Layer 8 of a small transformer language model trained on English Wikipedia (25 layers, counted from 0, width 128).
A neuron's activation on a vector x is SiLU(gate . x) times (in . x), where the dot is the dot product.

Input weights of the MLP neurons that the questions are about. A number n stands for n times 0.0028.
n2 gate: -28 -7 27 44 -55 7 37 7 -9 30 -7 -30 -18 -22 6 13 3 -40 -24 -20 -2 39 -4 8 -32 47 -6 -33 26 22 65 4 -4 35 -14 -25 34 -22 -6 8 17 15 -5 40 36 35 3 -54 -70 9 -2 8 -12 41 -20 -12 -32 10 -20 -24 -8 -11 37 -35 8 -7 21 -7 -3 -8 41 10 -34 -64 7 38 14 -26 -58 -17 -15 19 -5 -12 -25 26 44 35 14 -40 42 50 -10 10 7 30 13 -15 42 -4 32 12 -40 7 -17 -8 25 -35 -55 -13 65 -8 15 34 14 36 32 -26 -18 11 -25 -12 25 -32 -40 7 -6 7
n25 gate: -74 -51 -12 -7 -57 50 -34 10 9 2 -22 35 -2 31 25 -3 3 -23 9 -18 -37 -16 2 28 2 22 -13 -15 30 -15 20 -29 18 25 -13 -23 27 28 2 -14 52 12 0 -23 2 -13 15 -22 -15 30 12 13 2 -28 -59 -39 -20 -20 57 35 -20 -15 9 35 -4 16 -7 -34 11 37 -15 16 -56 4 -35 5 68 -30 -32 8 19 29 19 1 29 12 3 17 -31 36 18 -8 -29 60 26 10 -35 25 19 3 47 -29 -7 -9 22 -8 9 60 -3 -5 30 -56 36 32 1 -18 -30 0 -4 -19 22 -61 6 -29 -28 -35 -10 23
n71 gate: 12 42 1 -10 50 -2 -61 39 -12 -25 -6 18 -29 12 -73 -6 -20 -70 15 20 22 22 13 -13 7 23 -45 -18 31 2 0 1 5 6 9 11 -12 1 17 -6 -23 -25 19 -2 23 -24 -26 -40 -88 -8 -8 22 -15 -28 -3 -26 -6 13 42 24 6 54 6 -39 2 -27 -27 -23 -60 -16 14 15 11 24 -1 -36 -31 26 23 9 18 3 19 22 3 -16 5 -1 51 25 1 -47 20 -14 -36 3 -14 21 -43 1 27 11 -66 11 -27 32 -13 -7 26 -38 -25 31 -37 17 -11 39 -5 59 17 -19 24 -19 20 -6 -67 -5 2 43
n94 gate: -3 -1 59 -46 7 -20 -16 -21 -25 12 42 2 -11 -28 42 -4 -3 -44 37 20 49 25 -17 -21 -18 -25 -30 28 -11 -7 -26 74 36 10 14 -4 -17 19 22 -49 -3 51 0 -28 -35 38 6 49 -37 -2 63 -18 19 -46 -49 -22 18 3 44 30 59 -38 -6 54 -29 -13 -42 55 -51 -17 -16 -16 -8 -2 -23 9 -28 3 57 -41 20 23 21 16 8 39 27 -33 -5 8 -13 -24 39 -23 -34 12 43 6 9 -16 -10 17 -38 -58 40 -17 22 -17 23 -4 16 26 25 13 26 -7 18 -4 43 3 35 17 -31 18 15 6 5 1
n113 gate: -20 2 15 -12 3 -18 27 -27 57 -48 5 12 -23 -15 52 37 30 12 -17 18 -6 -8 -33 61 20 37 21 25 7 -48 -12 78 8 -46 -6 37 54 12 -17 51 54 14 50 -2 -10 -10 14 16 16 -23 42 39 49 24 -14 33 75 11 8 31 6 -5 19 -11 -16 -37 -26 10 -7 -16 -1 -25 4 -6 39 -44 -12 -35 -30 22 28 -11 19 -87 -47 9 -21 36 -1 19 25 -38 -26 30 -89 52 2 -18 18 -34 2 -31 17 -18 -8 1 33 -7 -3 -4 -34 6 28 25 16 -9 -15 14 22 23 -15 13 40 -68 -9 -16 -20 -21
n165 gate: 37 -35 34 -21 2 32 -18 29 -11 -28 28 27 2 7 0 -12 16 52 44 -2 35 -39 33 -17 13 -7 -88 28 4 -24 -51 -16 43 -31 8 19 -59 73 28 9 25 -22 29 -8 -15 -7 12 -10 2 -26 -10 -31 16 15 13 10 -15 -2 -39 15 3 41 42 9 25 35 -28 -9 -28 -37 27 39 27 3 -28 12 -40 28 -20 16 8 -11 -20 -34 -36 1 -14 42 1 -44 15 -8 35 79 25 3 -6 40 14 -25 -32 0 -19 24 -21 13 19 6 -30 33 -14 5 -53 -43 12 5 -3 17 21 -29 67 6 8 15 -27 -30 -35 -1
n167 gate: 24 7 34 37 -42 17 -28 -7 -12 -37 -45 2 13 -16 -81 9 -43 -5 -9 -16 6 -48 -10 -24 41 2 -11 16 -66 -3 -7 -4 29 1 -9 30 -27 -18 24 36 0 27 -19 30 -31 -28 2 24 61 23 43 -14 -6 -7 -3 -38 16 2 -14 22 48 27 -7 -12 -30 -11 4 -5 0 14 -11 4 -1 28 20 9 -14 -30 8 35 -17 41 23 7 43 -26 -16 -31 -25 -30 -13 4 36 0 2 21 -19 17 -32 -29 54 -22 -31 -17 8 -57 0 35 36 -8 3 -40 18 24 -13 -18 -1 24 -44 -2 12 -37 -13 49 -41 -19 -37 51
n170 gate: 15 24 26 -16 -52 31 32 3 -41 -48 -43 -18 -28 -2 6 9 -7 -15 40 18 75 0 16 -12 -35 9 -17 -2 2 25 0 1 -8 39 -19 17 20 -27 -20 92 13 12 2 0 -20 9 -6 -14 -9 1 5 -12 -7 -56 -50 -13 -10 -56 53 -1 -6 3 -25 -13 25 11 -6 -11 -14 11 -6 -16 -51 22 22 23 -24 -7 -59 64 -62 5 20 15 -8 -39 -19 32 38 -11 -32 16 16 -8 27 -10 -2 -24 -5 18 47 -7 13 -53 -6 7 -55 -10 19 2 -24 -14 4 -14 -54 -8 36 -2 20 -36 -4 39 -5 -21 -25 -40 32 -39
n206 gate: 21 -9 -4 13 5 -39 4 -7 6 -43 -11 -44 18 -2 -35 23 2 50 32 9 41 -63 5 15 1 66 -15 3 15 -39 -40 -39 51 -4 -16 2 20 -17 4 -42 0 -7 11 11 11 20 -14 -2 2 -1 -2 -69 23 4 15 -46 -20 42 -36 -22 -6 32 42 -6 28 -11 59 32 -20 8 -11 -17 9 37 -68 -12 16 29 -18 37 -2 42 5 -23 -26 -6 0 -12 -10 -29 14 -52 53 -34 38 -5 36 44 -7 14 15 -8 15 -40 -36 -23 35 23 -4 41 29 -73 -14 -26 -5 -79 16 39 -8 45 6 -27 -17 0 -33 -17 -46 35
n215 gate: -5 6 13 -23 8 34 51 6 37 -2 -40 17 -21 25 22 -67 -30 6 -33 24 59 -24 23 14 11 -33 7 13 -24 6 16 -41 25 20 -8 -1 -3 11 4 57 -51 -14 16 15 -12 -3 31 28 -18 1 20 11 -41 5 2 -27 13 -14 21 25 31 -30 -75 31 -48 15 43 -12 -14 14 29 33 -3 9 -29 -15 19 0 29 73 -30 -30 10 37 21 44 -22 -3 8 16 -3 -3 -9 0 -1 -8 17 -14 10 -30 73 33 -26 -5 -32 -28 0 31 -25 -11 33 15 28 -12 -12 -21 5 50 -30 -45 8 -25 1 42 24 7 -52 13
n233 gate: -17 55 12 17 8 1 19 -29 21 -19 -48 -33 -26 -11 18 35 23 -8 -7 -12 -44 -11 5 13 17 25 20 -20 -18 36 4 -23 9 -3 18 6 -30 -3 -6 23 17 59 -25 12 -10 36 2 61 -7 -31 26 -19 24 1 5 19 -21 48 23 -36 28 26 15 14 -28 38 -35 -13 -31 6 -44 23 8 1 67 -29 13 -7 -5 38 -10 -14 -29 10 3 6 -29 24 11 95 49 49 40 22 -29 -1 19 -38 6 -9 20 -31 15 -3 -34 -47 50 -15 50 -4 -47 32 26 -12 13 -15 18 20 10 -45 6 -4 7 -37 -34 -23 -3 31
n255 gate: 35 -1 -10 -34 -26 29 22 15 -24 -14 -63 -1 -33 -5 3 57 -15 -50 -10 9 -32 -29 27 1 -13 -6 11 -19 15 13 -52 35 -16 -12 31 3 -23 8 12 24 -38 21 0 -22 14 54 39 -5 3 5 23 -17 12 -6 -29 -7 2 38 -9 14 -3 2 -58 -24 -6 -44 -38 -21 -18 -24 37 19 64 44 39 6 16 -5 32 16 -44 6 38 -7 13 -31 45 37 15 10 5 -19 2 26 26 -12 5 -52 -22 -1 -2 -12 -12 -3 -5 2 -28 87 12 -19 -5 -16 2 1 9 47 23 8 -7 22 8 35 30 -16 -19 -25 -2 2
n2 in: -4 2 12 18 -29 -36 13 -28 -57 11 -2 16 -22 2 -21 -19 63 -1 -22 11 10 12 -16 16 30 11 -23 -9 3 -34 -29 -11 16 1 -20 -5 -14 16 -13 -11 9 6 -19 12 14 -25 -3 -2 -75 -15 -11 -31 -2 -45 -33 19 26 -28 -34 -61 15 60 11 -21 -34 -41 -8 -12 -26 -35 -27 9 2 40 -18 -4 27 3 -22 -10 -15 -5 24 49 -9 61 2 26 14 4 -25 4 3 5 -6 -1 26 2 15 47 -28 1 -10 -49 -29 9 35 -27 -71 -54 34 -76 -21 22 -24 -7 22 20 20 -39 20 -14 -22 -32 -18 -16 55 -3
n25 in: -29 -48 -13 51 -37 51 10 4 -27 26 -3 -12 8 -8 13 -15 0 19 -14 29 -24 -20 20 46 8 7 6 41 1 1 45 -23 62 27 35 7 47 20 30 -19 -24 -2 -56 25 9 28 33 33 -13 26 -8 5 -13 26 -36 -32 -42 -37 76 50 10 -33 36 2 9 -51 0 10 7 -2 -20 41 -32 2 -18 -19 16 17 31 0 15 -37 30 3 5 7 10 9 34 -27 -22 36 -19 -25 -22 -26 -18 23 -13 23 41 17 15 -10 30 -31 8 64 -34 -32 -13 21 28 13 6 -27 -48 -14 25 -52 -10 14 2 -38 -31 -6 2 39
n71 in: 35 22 -29 15 56 -8 6 21 50 2 26 4 2 -44 -16 -44 -18 -60 33 -29 31 3 20 4 -12 21 -26 -39 -30 -39 -16 46 -33 -7 6 -12 94 35 0 10 25 -12 26 -28 -3 21 -11 -31 -15 -7 9 -13 2 14 14 26 -21 1 4 18 -19 8 26 16 9 12 13 -45 2 -4 85 20 -53 15 -7 -10 -24 5 -8 -9 -14 12 -51 -2 -41 -19 27 29 16 7 26 -16 -21 -18 31 -32 28 6 2 -11 23 63 -45 38 0 -5 12 21 -37 -2 2 1 -37 -11 43 41 2 4 36 -43 0 48 -33 7 10 13 -26 -2
n94 in: 15 -13 11 -18 2 14 -51 -16 -11 -47 18 26 3 -44 8 -50 34 -21 -6 21 28 20 -15 -11 -1 -10 -47 -56 9 16 -7 43 7 2 14 20 31 4 -11 -1 -30 54 -4 -14 25 -10 4 34 -55 -1 3 -37 12 -7 -70 3 -24 -19 24 -3 -21 1 13 -11 10 -14 -2 36 -61 14 9 -21 -14 16 6 34 -30 12 -21 -19 28 28 -5 28 -46 16 3 -6 -21 -14 20 -29 15 -33 28 -1 41 -16 21 -6 -12 -40 -44 -30 15 -29 19 5 51 -51 -21 4 -17 53 8 16 49 26 13 -4 26 48 17 -59 17 -24 3 -15
n113 in: 26 16 46 -8 -15 -9 34 -9 7 24 26 44 3 -22 -48 27 -13 23 -10 37 -11 -6 23 -50 13 -38 15 25 20 -6 -11 32 1 -11 -24 19 -16 -10 26 21 21 -17 27 14 -38 -37 22 56 -11 18 -35 -11 -15 -8 -53 -1 40 -5 13 4 18 -63 45 3 -3 -49 -29 -12 37 -22 37 -6 24 17 -3 47 -28 12 -29 -8 36 23 27 -26 -35 36 -48 34 -4 -24 -1 -1 -25 9 -50 83 14 -17 -22 14 -26 37 24 -6 -32 12 -46 -40 8 43 -27 -43 -30 40 -50 -10 -19 13 -50 -15 58 -44 7 6 10 38 38 4
n165 in: 17 -22 34 12 -20 30 -2 -27 32 29 8 36 25 -29 31 -9 2 -19 9 -23 -77 35 0 57 -5 36 -5 -19 20 39 21 21 -2 -11 78 49 -32 45 -27 -10 40 17 20 -17 62 4 49 -24 46 61 15 -46 -6 -45 -19 2 13 -9 -32 55 35 4 3 -4 17 29 30 3 35 8 -17 -14 -21 -13 29 50 35 27 34 2 26 -43 -32 -4 -30 -24 -26 -57 17 0 10 39 -46 81 -15 52 -16 15 0 -28 9 -10 -14 3 34 27 11 26 7 8 9 18 25 -24 -7 25 3 -3 36 10 -11 -31 -21 -28 32 9 -2 3
n167 in: 17 9 2 -38 -4 -16 8 48 -35 -10 -31 -23 7 23 -7 -21 -54 -4 31 -46 -29 -43 -2 -20 28 -19 -25 5 -29 -10 34 -15 -6 3 -1 21 42 -17 35 -2 2 -9 13 34 -17 -27 40 13 67 22 42 -15 2 -1 19 16 -13 -9 -3 70 10 12 21 -35 -26 21 25 -4 6 -33 20 30 2 -32 -47 -7 -14 -8 -38 -37 29 -8 28 32 29 -48 48 -29 11 4 22 42 -6 21 -16 25 -34 -16 54 20 -7 -29 -24 -7 33 -29 27 33 30 -23 28 15 32 29 25 18 -30 -47 -32 -4 8 -26 30 17 -12 -27 -39 -11
n170 in: -6 15 -26 12 7 35 47 -13 10 13 37 -28 12 5 -54 11 37 -26 2 33 61 -11 -4 -15 39 20 -2 -28 -10 -55 2 21 28 57 -20 -53 18 -35 35 -22 14 5 35 -66 -45 27 -39 -36 49 3 -4 23 33 -7 -29 49 -27 12 16 31 60 13 25 -29 12 42 -5 -1 12 5 66 -5 33 -32 11 -11 1 27 31 -9 6 -34 11 23 -49 -8 41 -4 39 24 2 -26 31 -12 -5 3 14 -35 2 -43 44 -12 1 32 -5 37 -10 -58 46 29 -21 3 -39 -3 14 -8 18 4 12 -21 -7 -38 14 -27 24 1 16 -15
n206 in: 42 33 -9 -37 -8 9 -13 9 28 -45 15 20 -1 -12 23 22 -39 25 39 -11 40 16 27 28 25 -29 28 37 -24 14 -16 6 -33 -22 -30 33 -4 25 -2 -22 9 36 8 10 -7 5 25 16 -13 -5 20 -10 -12 -23 8 17 -41 -63 -9 -6 -3 1 -4 -5 -15 -15 -43 22 -24 -25 9 -20 -2 -10 -57 -73 31 48 -28 5 13 48 6 -15 21 43 -25 27 10 -15 18 -6 51 19 -20 22 -15 22 15 -51 32 -30 -8 -5 33 5 39 49 31 18 18 6 0 -9 35 -22 -29 -15 2 45 -53 13 11 -29 -33 4 -15 -6
n215 in: 38 -25 35 -55 -12 33 -18 -13 12 -47 8 -21 -2 28 -19 -19 -24 -53 -18 -7 3 22 -58 17 10 1 10 31 -11 -1 33 2 -31 -3 -10 -39 -45 -9 -18 5 -38 -20 18 2 -1 -9 6 36 -11 44 15 13 4 -4 64 21 -35 10 -3 3 3 24 27 -21 -15 13 50 3 -14 54 21 59 41 -15 -4 -6 -27 37 18 -24 21 -4 -22 48 11 -4 22 -13 -42 62 22 21 -41 -39 4 -8 5 -22 19 2 29 12 36 30 -13 -39 -8 25 -34 53 -4 -26 5 -20 59 -25 2 -33 10 55 -11 18 27 59 11 -51 11 58
n233 in: -20 10 10 -24 27 -5 7 23 22 28 15 -2 12 -5 22 46 46 -20 -1 -43 9 -18 32 -37 -1 7 66 38 -35 60 -28 57 30 1 -3 -17 21 -71 -47 -33 -5 51 -20 -13 19 17 -61 -13 -5 0 -7 36 -26 -28 -38 2 -2 -23 -4 1 -1 28 7 0 21 16 -40 26 -43 25 -21 6 36 -2 -47 1 -2 -27 -53 26 -20 18 -10 -7 -6 -11 24 -8 14 27 -32 46 1 -24 -8 -4 37 31 -14 8 42 -37 -12 -39 -35 -13 -12 4 23 -8 -49 -4 -7 -7 45 -9 41 71 20 26 -17 5 8 11 -23 1 15 -40
n255 in: 30 -10 25 32 21 8 55 37 -26 -13 -38 0 9 56 -54 28 -4 6 -40 -18 20 -3 51 -22 32 -29 -36 15 28 -9 3 -18 -7 2 32 2 -13 34 35 22 -4 19 -10 23 33 33 25 2 -5 -11 -7 -20 35 0 42 -11 16 39 35 -27 14 29 12 15 32 -81 -33 -16 19 20 -7 -15 28 51 10 4 2 40 20 6 46 -16 29 -9 -36 -29 38 2 31 9 5 7 63 34 30 -5 3 2 -18 -19 21 -6 -47 7 -28 -28 5 -6 -38 -34 -69 -36 -15 4 -26 -1 -7 18 -23 18 -10 -6 10 30 3 19 0 45

Each question shows a token from some text and the vector x that enters the MLP there. A number n stands for n times 0.029.

" al": -8 -10 -17 -25 -2 -4 0 -42 19 -29 4 -30 -39 -13 -10 33 3 45 -3 22 -25 -16 -6 -15 2 -48 2 18 5 20 34 -21 26 0 -11 5 0 -11 -15 -31 31 -10 -37 -2 34 26 -6 17 21 -47 0 -37 -16 -12 22 8 -16 -14 -44 -15 -1 22 20 -5 -17 -8 -19 14 46 14 -4 4 -12 7 28 -2 -19 -59 17 -42 3 -10 -14 30 28 -32 -46 49 49 30 18 -2 -8 -23 6 -23 -23 49 -4 14 14 -9 -24 -19 25 -20 -21 0 21 -44 24 31 18 -27 0 11 25 -8 1 -54 -21 2 0 -33 0 -26 -22 -6
Which neuron lights up most? n113

"an": 16 10 -16 -24 9 -9 17 -22 -2 -17 8 -16 -14 22 -6 10 -36 10 -14 -8 22 -22 -51 -22 29 0 -16 8 17 52 11 -25 4 1 -31 -5 -16 21 -30 -8 29 -36 4 5 -11 2 22 17 -29 -42 8 -30 -33 38 -21 1 6 -28 14 -11 3 11 36 5 0 -6 2 -20 27 22 15 -47 20 33 -3 10 39 16 17 15 16 -14 -8 33 -19 -54 -8 13 -25 45 -1 38 -2 -13 3 -26 2 6 21 26 24 -22 7 39 26 4 -22 32 18 12 62 -2 -62 -36 -6 0 -2 36 11 -18 19 2 9 -1 -27 11 -38 -34
Which neuron lights up most? n215

"I": 0 -15 8 -12 4 -4 5 -5 -26 3 23 -6 -3 -12 -34 -19 36 15 -9 -13 -17 5 -5 -7 -28 17 -34 -23 3 21 78 14 7 -51 -26 8 -13 -13 -32 -10 22 -15 37 -17 -7 11 -11 8 15 7 -17 -13 5 -23 20 -16 -23 -47 -25 -6 41 31 4 -48 -10 -15 -58 -19 18 -22 8 -13 -11 27 6 -12 -9 -25 -24 22 1 -12 8 55 4 -13 -36 54 -9 7 39 2 -26 -44 29 23 -35 32 -26 31 2 23 -10 -20 -12 -17 -5 -27 0 -11 37 -3 -17 2 1 -31 33 5 18 -6 -28 12 13 0 -37 26 -6 39
Which neuron lights up most? n2

"st": 41 13 -25 9 -9 4 27 -11 -5 -21 5 8 -52 -12 -17 7 40 7 -3 -18 -21 10 -49 -28 10 -23 -22 19 30 -4 34 10 -4 -38 -57 26 4 0 0 -39 14 -4 41 -14 16 -34 6 -13 -11 -7 13 -29 -6 22 17 -28 -17 -43 -18 -12 -5 26 6 6 31 -43 -22 -29 -16 -7 -27 20 47 8 23 22 -32 -30 -31 -2 27 -8 3 27 -31 -38 4 10 -1 -5 -10 13 -7 -2 -18 9 -38 49 -21 23 11 5 13 35 14 10 2 -29 33 -5 38 -37 -5 -18 15 16 22 0 5 -20 -48 24 -18 -12 38 12 27 8
Which two neurons fire most, strongest first? n25, n2

"man": 20 -15 -29 -1 1 -39 4 -2 13 -36 -21 -10 -58 25 -34 2 3 -28 -37 -6 20 -4 -13 8 13 1 -36 -10 22 26 37 42 -10 -13 -26 39 -18 7 -5 1 -15 -48 11 3 -30 -9 0 53 -10 -28 10 -47 -14 7 25 29 26 -27 0 33 -10 5 1 2 26 -22 -28 -3 -18 20 21 -27 -9 45 -13 7 -24 -9 13 -9 11 32 8 45 -6 -23 -13 14 -12 16 3 4 9 -15 -13 -2 34 -4 -21 19 5 -38 6 47 25 -19 -1 -19 3 3 12 17 -36 -26 -1 22 18 -20 26 -50 7 24 -13 -11 -34 26 -2 35
Which neuron lights up most? n71

" prim": 16 -2 4 2 -35 17 4 -21 26 15 22 17 -23 47 12 24 -19 -7 -38 -10 0 5 16 -29 24 -34 -31 -18 44 -33 33 21 -1 -13 12 -1 15 -9 -22 7 0 -31 -26 9 14 3 -26 14 30 -9 13 -16 -13 12 44 26 19 -6 -8 -10 33 -23 11 13 -80 -32 -2 9 23 7 -23 37 -28 23 42 1 -11 -6 22 -11 8 -29 -25 32 -17 0 30 -48 10 -28 -14 -2 -9 6 4 -49 22 74 24 -6 35 4 29 9 -15 -18 14 -26 5 -36 51 0 -7 -28 7 -3 25 28 -20 -13 7 -22 -6 -32 2 48 14 7
The most active neuron and its activation: n206, at about 0.18

" sh": -6 -29 5 -30 16 -12 -2 3 18 -37 -12 -5 4 -1 -3 40 13 16 17 -19 13 -8 -5 -5 -15 -28 33 -7 33 7 -4 -1 17 1 29 29 9 10 -13 -26 25 -48 2 -18 11 -25 32 10 1 -18 -16 4 0 -11 16 20 -7 -4 -36 -7 10 27 12 -23 -20 -53 -46 -1 -11 39 16 57 22 8 4 7 -35 -16 51 4 28 -10 24 42 -47 -2 19 32 -18 -23 -3 11 -4 -17 -12 -15 -21 50 -4 -10 -31 -32 5 17 7 -14 6 -46 32 -25 22 9 0 -9 -77 -10 57 30 7 -9 2 -3 2 -8 -1 -14 -49 -21
Which neuron lights up most? n25

" mov": 26 -20 -25 -13 12 -17 -19 -12 5 -25 5 -3 -29 -9 -8 24 23 -4 -26 -67 15 -9 -16 17 14 -15 16 -26 -29 -1 -6 -9 31 -29 -37 8 19 -11 -1 -10 29 -8 -17 -23 27 46 -5 -2 9 20 4 -18 -24 3 -32 68 43 -19 -14 12 -3 -9 21 -20 -16 -28 -57 22 -2 11 19 -17 23 -8 4 35 17 11 18 18 46 -26 -1 9 36 -18 17 7 36 -29 4 2 -2 4 13 -21 -54 11 4 -16 -20 0 40 -17 -27 25 0 -40 -22 -54 12 -17 3 -17 -4 32 30 -24 19 -30 -3 -18 -1 44 19 21 27 29
The most active neuron and its activation: n215, at about 0.12

" that": 12 19 -18 5 6 22 11 -41 -49 -24 26 32 -38 -8 7 -22 -1 -23 -13 -16 26 -19 -19 -34 -42 21 5 -8 -6 12 43 18 -22 -1 -15 7 23 9 -13 1 17 -3 -7 28 -5 20 -19 -14 47 4 -9 -22 -66 -27 9 18 22 2 36 40 -25 15 9 -20 -16 -2 -3 -4 49 12 -14 37 36 29 35 8 -20 10 30 1 11 -24 4 57 -4 8 -71 9 9 -18 -22 -48 -6 -17 4 -18 -23 9 -22 -30 1 -26 1 14 -16 -19 -8 -59 13 -24 -17 1 -4 -11 -36 5 28 4 -4 -21 -10 31 -42 4 4 8 -24 3
The most active neuron and its activation: n170, at about 0.51

" Tim": 7 -34 31 -2 -44 -19 44 17 21 -37 -2 2 -10 -9 -18 26 -33 4 1 12 7 -30 -24 34 45 5 -14 16 0 12 32 -6 15 -10 5 -4 -1 16 -33 -8 5 -34 13 2 31 36 17 32 19 19 13 8 -50 22 28 26 -15 -32 -76 -4 24 5 -18 20 -3 30 28 25 5 4 36 21 16 49 5 14 -27 7 2 -25 17 -6 12 61 -13 -44 13 10 -23 -10 -1 -7 -29 -18 2 -35 -26 0 3 -16 40 -3 33 22 -4 7 13 -29 -28 -34 48 -10 -4 9 49 17 11 -11 -3 -13 26 4 31 9 -6 -1 -5 8
Which neuron lights up most? n215

" Ph": 5 2 2 -15 7 5 18 25 14 -15 -17 -1 -1 -26 -9 -10 -12 20 22 12 3 6 2 -36 11 -7 1 -10 -13 -13 68 48 18 -6 -24 29 -8 5 -23 -48 -19 -19 -2 1 6 -28 5 28 39 11 3 38 10 -23 37 2 -51 -30 -11 -21 12 26 0 -19 0 -7 -15 30 -25 -8 -38 -14 25 27 37 8 13 -38 -5 18 24 -31 26 24 -8 23 -1 32 16 -28 -5 -41 -28 8 -20 -20 35 6 8 44 -20 -27 -9 10 -30 -7 37 -31 6 -21 19 54 -10 30 14 8 35 -36 24 -2 -15 -6 26 -12 21 24 -26 -8
Which three neurons fire most, strongest first? n94, n255, n25

"al": -36 19 -48 -43 -19 -20 -10 -32 -38 8 39 11 -33 -58 24 24 -20 33 -13 -7 -3 -26 -53 -24 28 -29 1 27 6 -9 41 8 3 -1 -29 -13 4 41 -21 -17 0 -1 19 34 -32 2 -4 58 -13 -51 -2 -25 -29 -14 2 16 -9 -34 -17 -9 -21 6 6 -6 -8 -25 7 -19 35 33 -19 -20 9 -10 21 -21 5 -4 21 5 16 13 5 25 -21 2 -23 9 18 21 -10 -12 -2 3 37 -32 3 18 -10 36 33 -8 -37 12 8 15 -20 -9 16 21 39 8 -36 -29 23 0 -18 -10 11 -8 -25 -2 -2 2 22 46 15 -21
Which three neurons fire most, strongest first? n255, n165, n167

".": -3 7 -12 11 31 24 13 -50 -12 -11 47 5 -2 -57 -10 8 -10 -8 -18 15 5 -25 10 13 -38 -5 -7 -5 53 3 35 9 33 -1 -21 25 -10 0 27 -34 33 -21 13 5 -3 17 25 19 -6 -23 -9 -26 -9 8 41 35 38 -25 -38 1 -33 -32 -2 3 -6 -9 -12 -17 18 3 0 -6 2 -2 -2 -1 -34 -9 13 8 -9 1 39 53 -42 1 -2 10 54 17 -19 6 6 -56 10 -15 0 40 -3 33 11 -54 7 -5 14 35 -29 8 8 19 3 32 -35 -2 -26 10 21 7 13 -21 -20 -3 -13 32 -14 12 21 -4
Which neuron lights up most? n167

" commun": -3 -10 -31 -14 1 45 -31 -43 -10 38 10 4 -29 -1 -33 -10 -16 6 -31 -2 -22 2 0 25 27 -34 12 -2 47 -13 -6 -2 -21 -23 13 24 -26 19 -21 -11 10 -7 39 9 30 30 34 29 10 2 0 -5 3 -6 44 53 2 -34 34 -17 -26 5 29 5 -10 -45 -18 11 10 25 46 -25 -15 -2 -3 -7 -13 -16 33 21 24 -40 -11 20 -15 -49 -7 -1 -25 -36 -10 -22 -50 -16 27 -27 38 -7 -11 -5 -21 15 -27 -4 -32 -9 6 -21 19 -28 18 7 -8 -32 -1 7 49 -29 -1 6 0 3 9 -1 53 12 -25 -16
Which neuron lights up most? n233

" ar": -3 -18 -16 -39 -22 5 -27 -18 -24 36 -17 -29 -21 14 0 20 -16 55 -40 -14 -2 3 -1 -10 13 -23 37 14 26 -6 27 32 -19 -43 -35 -7 23 38 -16 1 34 -9 8 11 8 16 31 15 35 -42 11 -19 10 -24 25 22 -2 -51 18 26 41 15 19 39 -17 -22 -32 9 37 3 -22 -19 7 -9 59 2 -20 -35 5 -28 12 -5 13 38 17 -4 -12 46 -29 3 18 -11 4 -20 12 5 15 -15 2 -33 22 12 -30 12 31 -32 -11 -11 21 -44 28 27 5 5 -1 -3 30 22 21 10 -23 13 9 22 23 -13 -15 5
Which neuron lights up most? n167

"ium": 18 -12 -46 -36 -4 0 -15 -28 -57 -18 17 14 -20 -51 -9 1 -3 17 -21 -16 -14 -10 -60 24 12 -26 -21 6 42 -43 66 11 18 11 3 9 -42 -28 -41 -47 -9 8 5 8 -17 -9 -4 3 46 -21 24 -15 -9 -19 1 34 -34 -18 -26 14 -8 1 3 5 -14 -2 -42 4 17 -11 -33 19 -17 4 17 -2 -38 -28 -10 -25 5 -32 -8 25 -7 2 -13 7 -6 -22 1 46 -1 -1 -7 -32 7 -17 -27 24 -6 -13 -34 38 -15 -27 -8 -33 -3 16 28 -26 -22 24 -25 6 -2 7 26 7 14 -5 12 12 28 26 38 9
Which neuron lights up most? n206

"er": 31 -7 -34 -10 -44 -20 28 -61 -3 -15 10 -11 -34 -26 -10 9 -6 4 -8 -30 -7 -17 -46 -17 9 42 3 -6 4 1 43 37 14 -17 -9 -21 -25 21 -22 -20 2 -63 25 19 5 -32 -5 -23 -24 -22 -51 -6 -40 5 5 -13 26 -12 -16 2 -21 -7 30 8 -7 -16 -13 -16 -15 19 21 -46 -9 -8 31 38 2 -3 -18 11 5 4 13 34 -13 -14 19 6 32 36 0 37 0 -14 0 -22 -27 26 11 14 17 -27 -9 24 33 -12 -17 -29 20 44 16 -11 -39 -36 31 -34 -22 -3 14 -12 -9 4 -5 -21 -50 26 -14 -11
Which three neurons fire most, strongest first? n2, n255, n94

";": 14 13 -10 21 32 -9 20 -62 -40 -6 38 0 -26 -49 -23 25 12 -3 -38 7 23 -28 -6 -29 -12 -16 15 -17 52 11 44 -12 12 5 -18 33 36 15 -8 -49 29 28 6 12 -44 -15 3 35 12 -7 -40 -16 -13 22 15 16 42 -26 -2 2 3 -1 20 -1 -14 11 3 -14 16 11 -4 7 30 9 6 -45 -19 14 2 18 0 -48 17 52 -52 -10 14 11 18 36 9 26 -17 -10 -10 -6 -4 36 -23 15 -14 -32 16 4 -3 5 -4 -26 -6 24 30 -6 -1 -3 -26 33 -5 20 12 5 -2 15 -5 11 15 -18 -36 1
Which neuron lights up most? n113

",000": 1 -16 -11 3 16 -27 27 -24 -41 -20 16 -5 -7 -44 -24 18 -6 5 -4 -45 -18 -13 -11 -11 -15 -27 14 25 -17 -10 3 5 1 -20 18 38 29 19 -16 -8 6 7 16 -12 8 -27 22 5 16 -16 38 -28 10 -7 -11 -18 -27 -42 31 -18 30 -21 15 22 -19 -30 6 4 26 11 -13 9 8 33 -33 -12 -29 -38 43 -14 8 -28 -10 56 15 -18 -40 15 48 -12 -18 36 -10 3 31 -5 -27 -6 16 4 6 -35 -48 22 -36 -15 -9 -27 29 15 -8 -7 -19 -17 -41 3 4 16 38 -4 23 15 -53 -10 8 34 -36 33
Which two neurons fire most, strongest first? n167, n94

" C": 31 -4 10 32 22 10 35 5 35 17 -17 -30 -25 -33 -4 -32 -12 14 -56 -7 -9 -21 12 -2 30 -20 12 -16 18 -18 60 32 8 -50 -35 1 -12 -17 3 -29 -1 -36 22 -8 33 -4 -28 9 48 -8 1 -16 -23 -16 13 -11 -1 -1 11 -40 6 3 3 -24 11 -4 -32 -4 2 21 3 5 20 35 19 -4 -12 -60 -1 20 8 -12 -5 31 -9 -25 -13 19 -30 -3 16 -9 -56 -18 34 4 -22 47 -13 38 -21 -12 -14 19 -8 2 28 -24 -13 -25 64 25 -15 1 -9 -4 23 1 22 12 25 1 -24 -25 -5 -19 -32 1
Which neuron lights up most? n170